Layer 5 of a small transformer language model trained on English Wikipedia (12 layers, counted from 0, width 64).
A neuron's activation on a vector x is SiLU(gate . x) times (in . x), where the dot is the dot product.

Input weights of the MLP neurons that the questions are about. A number n stands for (n - 500) times 0.0012.
n14 gate: 583 408 493 567 369 567 464 627 367 355 396 369 544 730 565 448 667 661 513 516 541 411 499 504 462 586 467 391 534 777 657 808 369 680 284 517 288 369 581 512 494 347 330 573 543 481 792 700 708 682 374 651 459 557 459 300 483 253 622 445 647 389 537 614
n15 gate: 556 691 514 641 665 708 619 567 629 478 330 503 591 436 455 627 268 602 573 537 419 593 577 710 458 666 516 464 728 759 408 386 591 541 461 502 423 586 404 538 223 398 498 364 368 563 491 516 348 703 416 672 547 436 189 622 729 586 544 590 499 450 556 402
n23 gate: 620 490 600 517 395 309 649 543 453 654 715 395 367 349 649 459 643 613 484 329 380 422 780 467 567 287 338 432 364 612 438 370 525 382 452 461 430 408 816 760 463 808 620 710 409 425 507 704 401 600 528 510 625 385 611 565 597 269 336 404 611 508 633 732
n27 gate: 532 382 553 458 456 386 450 463 541 332 622 474 374 420 237 724 599 513 545 598 552 318 418 581 524 611 562 339 465 371 543 325 566 355 467 383 470 435 555 395 400 500 459 597 588 476 676 124 505 684 366 498 351 629 497 414 547 398 445 379 346 255 558 517
n36 gate: 386 557 618 508 503 492 480 544 439 454 679 451 469 439 472 456 467 562 681 748 518 735 645 526 202 564 525 476 491 633 666 525 479 689 529 284 358 535 479 497 441 466 248 634 439 297 365 368 484 250 443 674 785 566 460 614 527 591 548 584 470 646 687 726
n68 gate: 648 491 368 516 386 471 346 620 750 263 395 505 742 568 455 518 292 365 490 390 684 255 442 634 465 506 462 613 357 524 326 372 263 618 453 575 646 310 475 504 741 509 440 456 325 370 468 532 516 677 517 597 249 318 512 458 421 597 480 397 907 877 603 571
n79 gate: 462 179 567 668 429 655 417 196 609 590 564 595 478 474 337 448 458 495 581 648 541 450 525 611 208 650 448 457 477 597 395 521 384 619 513 449 380 115 410 416 433 599 519 777 471 352 323 492 479 753 492 374 495 490 501 607 545 409 541 567 473 439 482 515
n91 gate: 487 403 488 567 567 636 606 647 374 501 490 596 408 496 664 444 517 581 563 531 546 641 536 374 586 492 428 555 524 359 372 340 471 455 486 748 439 513 675 425 505 358 549 419 458 325 519 652 514 306 393 442 327 640 593 337 689 699 540 640 794 692 425 788
n95 gate: 476 375 304 551 611 428 310 213 530 729 575 488 450 368 499 601 480 472 546 396 618 522 480 516 231 505 560 518 570 299 560 305 705 250 358 421 677 442 392 526 440 532 512 430 623 614 343 615 434 456 454 407 340 525 775 629 615 514 321 619 409 418 425 443
n108 gate: 417 579 490 401 533 545 580 561 304 521 361 580 740 356 324 348 470 395 530 519 177 424 510 382 506 467 516 531 492 550 566 457 653 678 528 406 505 295 496 396 665 384 588 443 599 474 600 223 442 724 409 370 395 290 605 402 539 410 476 584 487 593 299 290
n109 gate: 640 31 646 640 389 380 383 302 387 366 400 315 561 581 528 484 477 654 428 393 630 401 630 345 429 526 385 466 510 460 603 824 606 566 719 498 272 469 354 418 471 723 736 373 642 480 348 462 356 565 404 452 468 642 432 535 466 227 515 400 503 664 402 500
n131 gate: 391 565 332 616 272 671 437 522 404 333 365 337 687 707 514 281 564 504 506 620 531 393 397 581 597 459 481 403 558 409 261 495 507 554 310 361 486 502 477 534 477 677 592 720 475 342 436 391 514 643 625 355 495 435 190 602 379 648 580 779 553 535 486 496
n134 gate: 530 653 478 422 516 588 421 336 317 456 670 570 342 424 644 295 468 642 401 391 524 669 478 437 691 279 526 403 806 325 537 588 325 277 611 586 429 461 392 358 634 588 591 519 522 564 482 474 433 442 730 445 604 498 461 713 443 202 340 507 504 476 492 440
n140 gate: 452 524 718 584 547 502 618 572 423 774 691 554 570 529 475 348 421 452 629 511 380 383 779 544 457 728 512 656 354 649 428 666 540 639 475 619 463 356 410 489 501 632 391 377 617 488 589 350 302 456 597 594 498 355 622 547 436 254 474 326 347 628 643 424
n168 gate: 511 606 498 544 597 445 615 405 647 726 537 447 673 299 475 515 504 595 301 344 533 317 512 467 489 490 496 628 531 570 541 489 583 371 356 562 404 365 958 340 515 609 550 461 400 502 567 570 651 463 937 272 638 478 618 505 561 650 472 528 320 557 659 273
n176 gate: 554 409 475 459 399 677 739 419 427 364 433 437 696 710 259 356 427 342 710 477 431 512 524 448 617 271 690 515 393 487 394 512 777 543 451 563 441 627 736 553 456 460 431 374 386 553 452 412 675 348 641 500 369 643 430 366 484 458 614 642 387 528 332 332
n178 gate: 414 514 460 435 375 416 323 630 508 519 469 617 563 458 534 578 344 571 754 413 570 649 511 760 300 462 561 477 481 404 451 314 555 456 312 773 316 462 611 577 394 308 743 561 463 851 680 360 585 620 470 540 581 537 424 427 456 445 434 638 619 572 645 454
n14 in: 534 410 687 508 572 499 429 479 317 617 475 537 538 516 773 477 433 603 479 509 583 516 528 600 680 374 540 487 411 571 474 558 623 490 832 637 372 449 496 491 374 449 188 677 306 660 752 281 532 546 518 658 399 395 366 327 461 229 530 423 586 381 547 449
n15 in: 547 436 579 445 553 524 510 599 507 349 613 498 424 588 470 504 358 306 435 461 589 502 543 542 610 544 439 330 443 261 547 398 532 519 598 448 277 605 463 627 538 534 585 425 343 307 637 519 664 598 608 458 485 736 364 339 713 692 608 347 615 480 779 613
n23 in: 674 458 430 418 480 437 434 641 367 537 443 303 235 374 611 452 580 403 489 448 488 709 468 592 557 691 485 465 422 322 768 625 728 256 644 484 540 470 516 435 492 615 286 687 641 514 385 782 567 448 608 625 602 574 390 506 245 698 505 683 545 469 464 381
n27 in: 411 561 238 705 435 322 478 413 639 539 530 538 545 679 361 472 553 610 370 495 263 435 527 610 563 408 389 480 546 571 726 528 540 597 458 697 361 532 470 434 422 426 676 381 469 745 532 463 477 285 359 494 759 602 598 570 535 409 528 575 334 406 499 459
n36 in: 366 393 391 518 573 378 470 774 319 557 734 701 489 667 524 546 454 377 481 691 456 501 561 342 498 478 585 435 426 459 610 473 369 610 539 690 429 415 540 744 542 392 468 390 398 321 383 517 724 484 669 477 673 335 658 696 380 334 412 379 510 689 500 528
n68 in: 613 659 381 554 496 530 555 690 374 603 568 422 616 460 464 602 858 324 509 515 524 479 540 359 504 378 334 575 754 535 561 560 623 363 544 501 426 587 372 478 566 485 445 306 461 566 297 412 369 574 483 451 555 516 444 681 556 381 412 346 173 624 325 552
n79 in: 588 259 431 579 648 611 472 524 421 730 495 536 604 539 560 599 482 522 307 613 325 522 541 507 505 665 384 392 412 583 563 453 422 566 589 676 723 136 528 311 420 289 589 600 657 648 466 427 598 425 260 385 528 515 420 601 427 187 569 428 489 457 673 311
n91 in: 408 525 668 484 692 427 604 82 506 636 502 340 447 370 453 505 604 537 515 366 466 636 596 701 706 555 690 429 392 393 673 406 465 435 543 399 578 369 420 496 443 565 420 608 500 709 680 614 555 647 532 377 441 390 450 460 516 538 549 572 244 270 468 355
n95 in: 646 472 519 450 562 599 585 536 416 353 690 730 394 590 670 443 623 634 227 472 558 639 508 369 706 503 688 650 265 697 606 705 496 562 444 645 684 254 577 500 611 488 239 350 465 570 367 639 361 483 550 583 612 543 536 463 480 511 529 617 557 676 549 413
n108 in: 510 512 544 586 563 245 366 552 542 802 570 483 563 374 482 440 453 577 576 526 412 565 500 636 421 599 396 714 393 258 534 544 574 641 554 473 438 474 445 287 331 725 422 423 667 598 631 515 619 469 676 554 534 242 300 601 436 633 505 683 714 277 516 392
n109 in: 690 407 610 399 292 515 566 502 520 634 468 435 751 644 410 623 517 591 420 479 440 505 562 532 542 225 554 488 536 627 532 694 461 676 594 430 427 610 526 388 465 633 668 583 698 505 525 453 564 678 322 702 516 545 681 626 410 548 574 150 387 589 698 509
n131 in: 398 540 421 533 467 496 310 480 732 335 369 458 423 412 378 495 361 517 584 503 524 246 416 540 638 316 502 615 739 565 454 554 498 485 413 379 575 252 719 304 492 237 650 274 396 477 396 588 516 587 606 441 629 711 669 403 433 654 495 530 412 532 608 578
n134 in: 531 557 527 643 387 339 450 356 487 283 500 431 455 529 375 295 648 474 458 405 333 606 378 449 395 410 885 361 530 397 310 680 581 507 569 672 375 513 408 536 582 516 385 353 616 385 362 481 422 363 714 593 572 369 524 321 496 560 475 365 369 250 356 285
n140 in: 395 799 528 647 340 577 343 397 549 574 742 205 391 544 493 515 479 644 756 628 459 405 202 519 517 382 624 605 384 291 445 528 410 666 555 386 563 406 375 474 583 479 578 457 513 766 544 418 634 529 713 350 407 610 631 664 453 425 658 525 408 378 496 453
n168 in: 622 577 417 646 421 547 394 545 359 597 475 510 563 421 539 351 335 320 573 530 639 595 754 533 574 573 529 588 433 293 465 676 417 604 600 278 606 526 440 374 325 474 476 376 484 394 534 409 473 500 673 521 485 293 522 193 200 311 591 574 624 414 348 646
n176 in: 443 596 301 709 445 497 604 613 399 399 523 607 610 520 457 433 500 362 893 603 332 552 435 387 557 453 614 510 574 701 430 619 646 722 445 617 459 542 621 630 632 663 408 304 468 339 381 827 601 400 748 543 608 451 403 331 650 512 546 576 458 351 563 511
n178 in: 473 472 573 438 537 534 477 331 669 796 543 439 565 617 588 383 343 527 641 296 501 485 341 524 591 446 383 472 451 454 413 269 498 292 584 471 442 455 566 530 606 620 648 415 569 388 601 542 565 441 385 195 537 726 355 492 276 643 571 472 641 660 428 604

Each question shows a token from some text and the vector x that enters the MLP there. A number n stands for (n - 500) times 0.0066.

" 9": 293 531 464 396 431 565 509 511 521 433 642 476 543 534 719 601 684 358 338 421 460 459 446 550 439 539 541 628 291 458 369 253 480 560 705 447 651 433 315 286 533 646 446 509 408 553 399 576 483 536 525 438 527 488 628 375 260 416 569 525 311 322 740 627
The most active neuron and its activation: n140, at about 0.41

"ition": 455 574 519 637 567 663 640 721 283 440 454 267 576 472 541 638 575 473 378 537 277 616 511 359 456 520 479 618 525 414 313 473 467 486 393 422 587 322 533 286 619 540 481 450 163 570 453 370 462 596 338 490 681 435 372 487 185 473 772 488 479 378 433 699
Which neuron lights up most? n131

" A": 473 604 403 346 599 601 462 676 455 601 561 577 598 375 446 607 575 379 518 283 479 587 319 491 306 514 500 507 539 595 313 557 479 470 457 421 498 524 318 369 384 719 427 631 616 532 568 532 685 575 358 613 543 840 640 333 257 532 620 555 493 323 361 578
The most active neuron and its activation: n178, at about 0.17

" |": 281 533 485 549 478 464 512 451 598 401 563 502 540 492 730 558 584 484 499 339 514 725 338 564 257 486 381 585 294 398 362 292 482 519 718 356 381 448 403 351 480 506 673 540 420 522 359 632 624 652 309 569 507 409 514 476 418 687 667 403 309 366 436 576
The most active neuron and its activation: n178, at about 0.36

"te": 538 488 304 580 538 444 636 628 483 582 417 458 620 599 583 428 484 475 673 404 218 647 696 348 372 460 509 818 552 633 455 259 373 652 564 345 691 368 385 421 543 580 530 720 482 572 512 527 511 595 553 637 502 480 586 406 564 551 708 322 346 289 473 372
The most active neuron and its activation: n108, at about 1

"\n": 472 563 347 467 608 631 491 329 592 517 436 609 544 349 685 608 412 466 505 552 412 478 336 595 573 520 579 578 438 507 435 239 545 601 331 344 501 457 318 360 509 416 569 641 435 568 496 600 674 215 561 397 655 611 492 244 439 524 474 541 304 545 277 809
The two highest activations, in order: n91, n109

";": 447 558 488 503 589 510 563 363 470 516 426 599 636 463 715 533 650 542 525 387 487 553 311 597 337 458 336 547 445 372 402 402 464 476 728 439 177 347 547 281 394 625 663 480 544 539 434 723 619 551 355 700 447 579 530 486 435 653 561 348 332 396 353 713
The most active neuron and its activation: n109, at about 0.93

"|": 410 768 515 486 656 700 547 454 415 479 624 625 454 476 601 638 596 580 551 401 590 605 306 470 501 370 532 577 306 522 394 411 372 502 344 383 355 603 321 222 507 449 680 625 437 536 467 529 666 557 314 586 764 311 594 393 502 577 531 367 430 451 441 473
Which three neurons fire most, strongest first? n23, n176, n79

" 30": 417 545 354 376 568 598 469 574 479 405 571 649 515 465 693 580 784 420 501 467 408 384 429 449 577 416 471 576 261 377 375 247 406 509 584 559 509 549 230 291 455 617 514 453 387 448 348 532 598 406 629 488 541 477 541 354 270 466 520 578 410 334 712 612
The two highest activations, in order: n109, n134

"act": 454 607 425 548 388 576 324 600 592 547 540 464 320 398 628 491 582 596 560 484 295 803 499 475 620 264 431 583 533 502 262 436 539 497 613 301 579 264 548 471 545 757 379 443 402 560 464 591 559 384 390 497 670 530 542 554 231 626 273 393 448 394 461 531
Which three neurons fire most, strongest first? n23, n134, n15

")": 547 590 462 466 638 420 728 404 419 246 426 578 746 556 646 680 502 479 530 444 265 447 352 478 450 421 397 470 355 482 370 536 462 359 662 407 530 289 347 354 499 518 563 458 602 487 589 661 556 563 419 659 648 572 622 612 580 659 535 361 287 514 427 844
Which three neurons fire most, strongest first? n168, n109, n68

" ": 364 487 503 361 563 595 441 471 515 569 408 686 650 502 651 618 494 700 429 458 538 511 305 574 602 480 415 651 308 498 333 385 583 660 539 408 483 421 212 521 437 589 437 599 414 488 345 544 591 528 384 692 632 618 543 160 458 406 576 499 389 253 601 469
Which neuron lights up most? n14

" and": 481 635 492 484 599 223 521 373 460 479 354 656 617 507 678 535 784 472 694 414 523 555 366 581 446 465 360 598 468 558 467 440 441 550 713 461 259 275 480 377 380 589 581 365 415 563 402 714 797 456 364 524 501 695 493 419 471 577 567 363 487 339 390 631
Which three neurons fire most, strongest first? n91, n14, n178

" month": 465 545 504 676 434 685 497 723 624 470 516 472 519 297 556 498 464 482 467 689 287 440 433 563 473 260 331 660 594 459 239 364 365 389 612 321 678 558 368 387 454 627 252 515 292 475 484 444 574 582 338 636 580 528 425 463 273 490 599 439 417 345 485 475
Which neuron lights up most? n131

" Na": 641 592 406 283 611 556 651 841 463 477 540 595 582 518 644 414 595 370 512 341 498 640 365 525 444 315 461 503 568 482 342 434 568 640 512 563 542 617 323 520 482 565 404 521 594 535 439 440 634 633 371 507 696 952 668 465 346 493 577 552 290 451 434 457
Which neuron lights up most? n176

"í": 610 605 535 587 620 529 748 737 544 427 334 417 401 601 677 515 605 567 469 183 247 510 570 522 540 638 479 522 525 437 319 454 467 601 527 558 440 593 448 421 265 609 495 503 604 476 674 618 479 553 324 614 601 714 701 555 482 698 622 478 319 511 652 411
The most active neuron and its activation: n15, at about 1.2

" 10": 317 512 397 407 424 528 513 498 473 488 547 524 541 579 731 586 711 407 435 434 449 442 383 513 462 496 574 590 255 424 377 238 481 568 714 493 611 424 273 261 567 632 540 470 513 587 365 550 568 468 507 458 555 517 647 284 318 442 609 505 422 325 717 655
Which neuron lights up most? n95

"ness": 440 579 516 725 517 474 668 667 404 458 355 379 560 540 646 546 543 507 499 503 343 570 640 491 598 496 342 650 536 423 361 658 285 356 593 600 758 255 451 266 556 630 342 430 330 542 578 536 522 566 170 452 614 584 509 542 408 534 625 451 473 317 495 597
Which three neurons fire most, strongest first? n14, n91, n36

"ip": 464 458 248 573 651 398 572 590 497 360 516 468 469 426 719 610 682 569 625 427 435 561 579 533 499 400 428 444 603 424 351 319 364 619 488 451 453 350 540 415 530 670 397 507 634 608 588 162 396 516 281 436 760 768 416 450 549 577 525 526 354 442 505 361
The most active neuron and its activation: n27, at about 2.1

"z": 463 463 386 461 653 380 633 577 566 451 367 522 581 465 517 568 593 457 460 189 258 745 502 430 463 649 537 704 565 354 283 536 457 480 618 384 367 473 430 464 610 625 320 689 725 621 524 543 655 556 427 508 628 761 752 447 403 433 541 426 372 404 496 500
The most active neuron and its activation: n131, at about 0.18

"y": 524 653 386 535 721 523 661 621 675 396 628 496 642 227 528 251 493 501 430 417 370 502 566 281 493 640 540 589 447 359 450 526 401 437 591 468 471 495 578 214 427 674 335 699 461 518 643 553 466 497 544 529 658 814 503 426 352 414 724 470 444 420 446 397
Which neuron lights up most? n168

" 2": 289 389 396 370 573 602 522 645 599 378 547 499 510 473 727 661 679 468 416 356 476 458 428 549 432 526 489 549 284 517 453 290 531 481 779 445 680 463 421 395 451 648 444 481 311 533 443 629 401 465 512 518 568 484 621 404 273 475 682 479 293 269 693 531
The two highest activations, in order: n23, n95

"at": 423 552 269 556 563 404 699 615 525 484 272 426 453 433 596 782 692 446 740 430 320 530 605 459 399 392 337 521 467 353 350 404 526 684 471 334 712 437 434 358 368 715 370 446 611 546 671 364 495 564 320 326 593 577 442 570 581 538 557 388 472 536 534 407
Which neuron lights up most? n108

"r": 553 532 499 548 549 586 562 746 625 384 358 471 447 620 588 565 731 504 395 280 306 606 542 440 419 633 284 661 496 346 517 522 562 625 541 394 490 530 399 291 307 656 374 437 648 490 604 531 448 527 453 302 548 699 490 349 579 764 607 588 246 454 548 696
Which neuron lights up most? n15

"s": 376 537 444 616 614 571 449 633 584 453 256 448 551 325 627 681 593 550 518 505 457 649 480 406 335 636 395 651 478 373 367 429 427 319 765 427 683 493 403 435 454 644 289 438 319 420 471 432 640 717 430 338 567 536 464 393 682 566 660 306 394 381 370 466
Which neuron lights up most? n15

" G": 294 648 429 325 570 583 473 597 561 504 561 463 659 437 500 624 643 409 462 208 336 682 221 642 627 530 535 581 459 499 221 451 479 614 417 503 411 468 373 495 432 643 352 621 706 632 527 585 456 663 406 618 609 554 650 336 394 555 507 539 506 404 479 665
The two highest activations, in order: n36, n178

" 5": 330 431 366 313 494 558 526 518 539 404 585 534 537 590 690 601 664 455 467 400 488 499 387 443 463 501 553 564 275 532 396 291 461 469 771 485 691 440 299 252 519 657 455 493 445 560 447 600 488 464 491 503 537 504 680 341 248 450 658 402 374 299 696 616
Which three neurons fire most, strongest first? n95, n108, n176

" P": 413 640 303 446 697 635 472 751 461 553 579 604 693 404 570 611 605 366 539 436 494 518 209 545 613 494 465 500 464 475 290 490 508 534 412 436 370 563 514 423 360 656 305 548 679 604 404 605 571 713 336 564 760 549 592 258 474 576 469 617 503 391 490 510
Which neuron lights up most? n108

" 4": 308 411 447 380 493 516 555 628 622 392 629 481 560 534 668 585 659 427 429 362 409 501 425 558 400 540 471 600 248 464 423 259 466 471 809 450 759 504 279 350 486 652 488 503 333 565 420 543 494 495 554 493 517 465 627 423 273 457 642 455 372 289 668 560
The two highest activations, in order: n176, n131

"an": 463 562 511 796 447 571 626 417 411 413 466 507 391 545 667 396 431 414 353 426 271 611 490 467 376 592 559 773 626 349 530 550 543 683 570 319 467 574 483 322 415 540 369 389 504 403 668 537 410 317 560 439 385 556 600 411 614 561 424 207 435 392 733 302
The most active neuron and its activation: n140, at about 0.76

"in": 557 593 419 660 418 358 654 678 470 403 445 423 510 493 647 750 495 431 413 342 352 419 548 452 372 554 606 741 559 364 388 339 409 616 547 500 627 281 234 336 576 601 394 436 492 604 517 505 663 411 333 496 449 717 446 385 437 624 637 298 428 306 508 529
The most active neuron and its activation: n68, at about 0.4

"===": 320 504 584 726 468 652 520 421 446 477 708 451 508 398 655 699 445 479 456 428 531 644 365 673 593 435 439 650 555 629 474 345 379 524 567 152 746 577 301 448 557 542 534 612 332 545 458 542 649 490 375 607 667 619 683 376 463 377 450 577 397 356 335 546
Which neuron lights up most? n108

"n": 380 572 397 401 530 561 525 615 763 351 548 515 628 490 510 546 683 407 253 553 369 430 409 432 379 560 343 668 580 308 477 655 592 517 721 442 244 512 556 421 428 692 417 703 449 395 618 556 351 576 569 367 397 841 730 472 534 593 582 547 356 424 585 488
Which neuron lights up most? n27

"Re": 280 696 452 564 588 579 554 796 398 531 506 651 692 560 671 738 511 392 410 525 603 474 316 705 492 419 494 473 512 518 285 435 545 458 344 682 375 450 430 425 337 555 449 492 384 499 413 499 619 679 356 652 615 684 628 322 340 386 635 468 371 467 339 455
Which neuron lights up most? n14

" K": 459 592 396 391 590 614 628 627 572 450 551 525 589 559 528 683 623 454 367 289 343 579 388 474 580 639 314 658 463 376 204 504 518 554 537 542 381 600 394 443 437 700 310 472 719 612 569 613 437 774 277 487 595 766 603 424 456 597 458 645 406 501 496 595
The most active neuron and its activation: n36, at about 0.47

"4": 440 439 453 460 465 522 684 632 571 344 560 395 587 465 625 593 741 404 429 393 429 426 457 560 475 639 473 512 382 383 473 385 527 468 773 515 781 465 397 272 439 707 426 417 425 659 468 565 476 553 458 526 493 490 695 394 312 663 596 445 276 247 698 591
Which neuron lights up most? n36

" a": 559 580 403 444 572 544 327 542 412 602 475 806 660 412 539 579 558 436 538 393 456 573 384 469 372 426 563 605 349 693 304 437 456 614 544 269 436 369 309 367 470 544 529 600 350 394 487 554 661 407 394 563 536 757 524 354 356 529 640 372 479 193 357 585
Which neuron lights up most? n79

"er": 579 505 535 499 569 537 571 469 362 338 270 469 462 419 689 701 504 583 371 349 421 425 702 554 501 599 358 706 501 229 360 339 563 577 335 569 664 210 511 460 438 676 353 534 491 385 571 637 470 402 639 414 504 687 525 473 660 405 651 358 486 535 442 616
Which neuron lights up most? n91

" M": 371 492 333 332 611 666 644 659 480 548 601 616 678 349 545 652 595 406 383 427 463 567 275 507 485 548 531 666 512 433 259 412 661 583 483 514 493 442 561 364 478 645 316 574 735 654 513 695 566 716 403 446 648 762 650 368 430 509 593 588 456 426 515 593
Which neuron lights up most? n95

" de": 539 690 467 604 647 632 378 487 505 631 477 549 538 561 610 439 540 516 485 446 546 497 258 577 458 483 391 596 556 601 327 208 489 610 386 446 518 257 466 607 480 604 407 475 421 571 415 511 578 525 482 844 506 829 666 451 410 616 572 416 472 253 429 436
The two highest activations, in order: n95, n36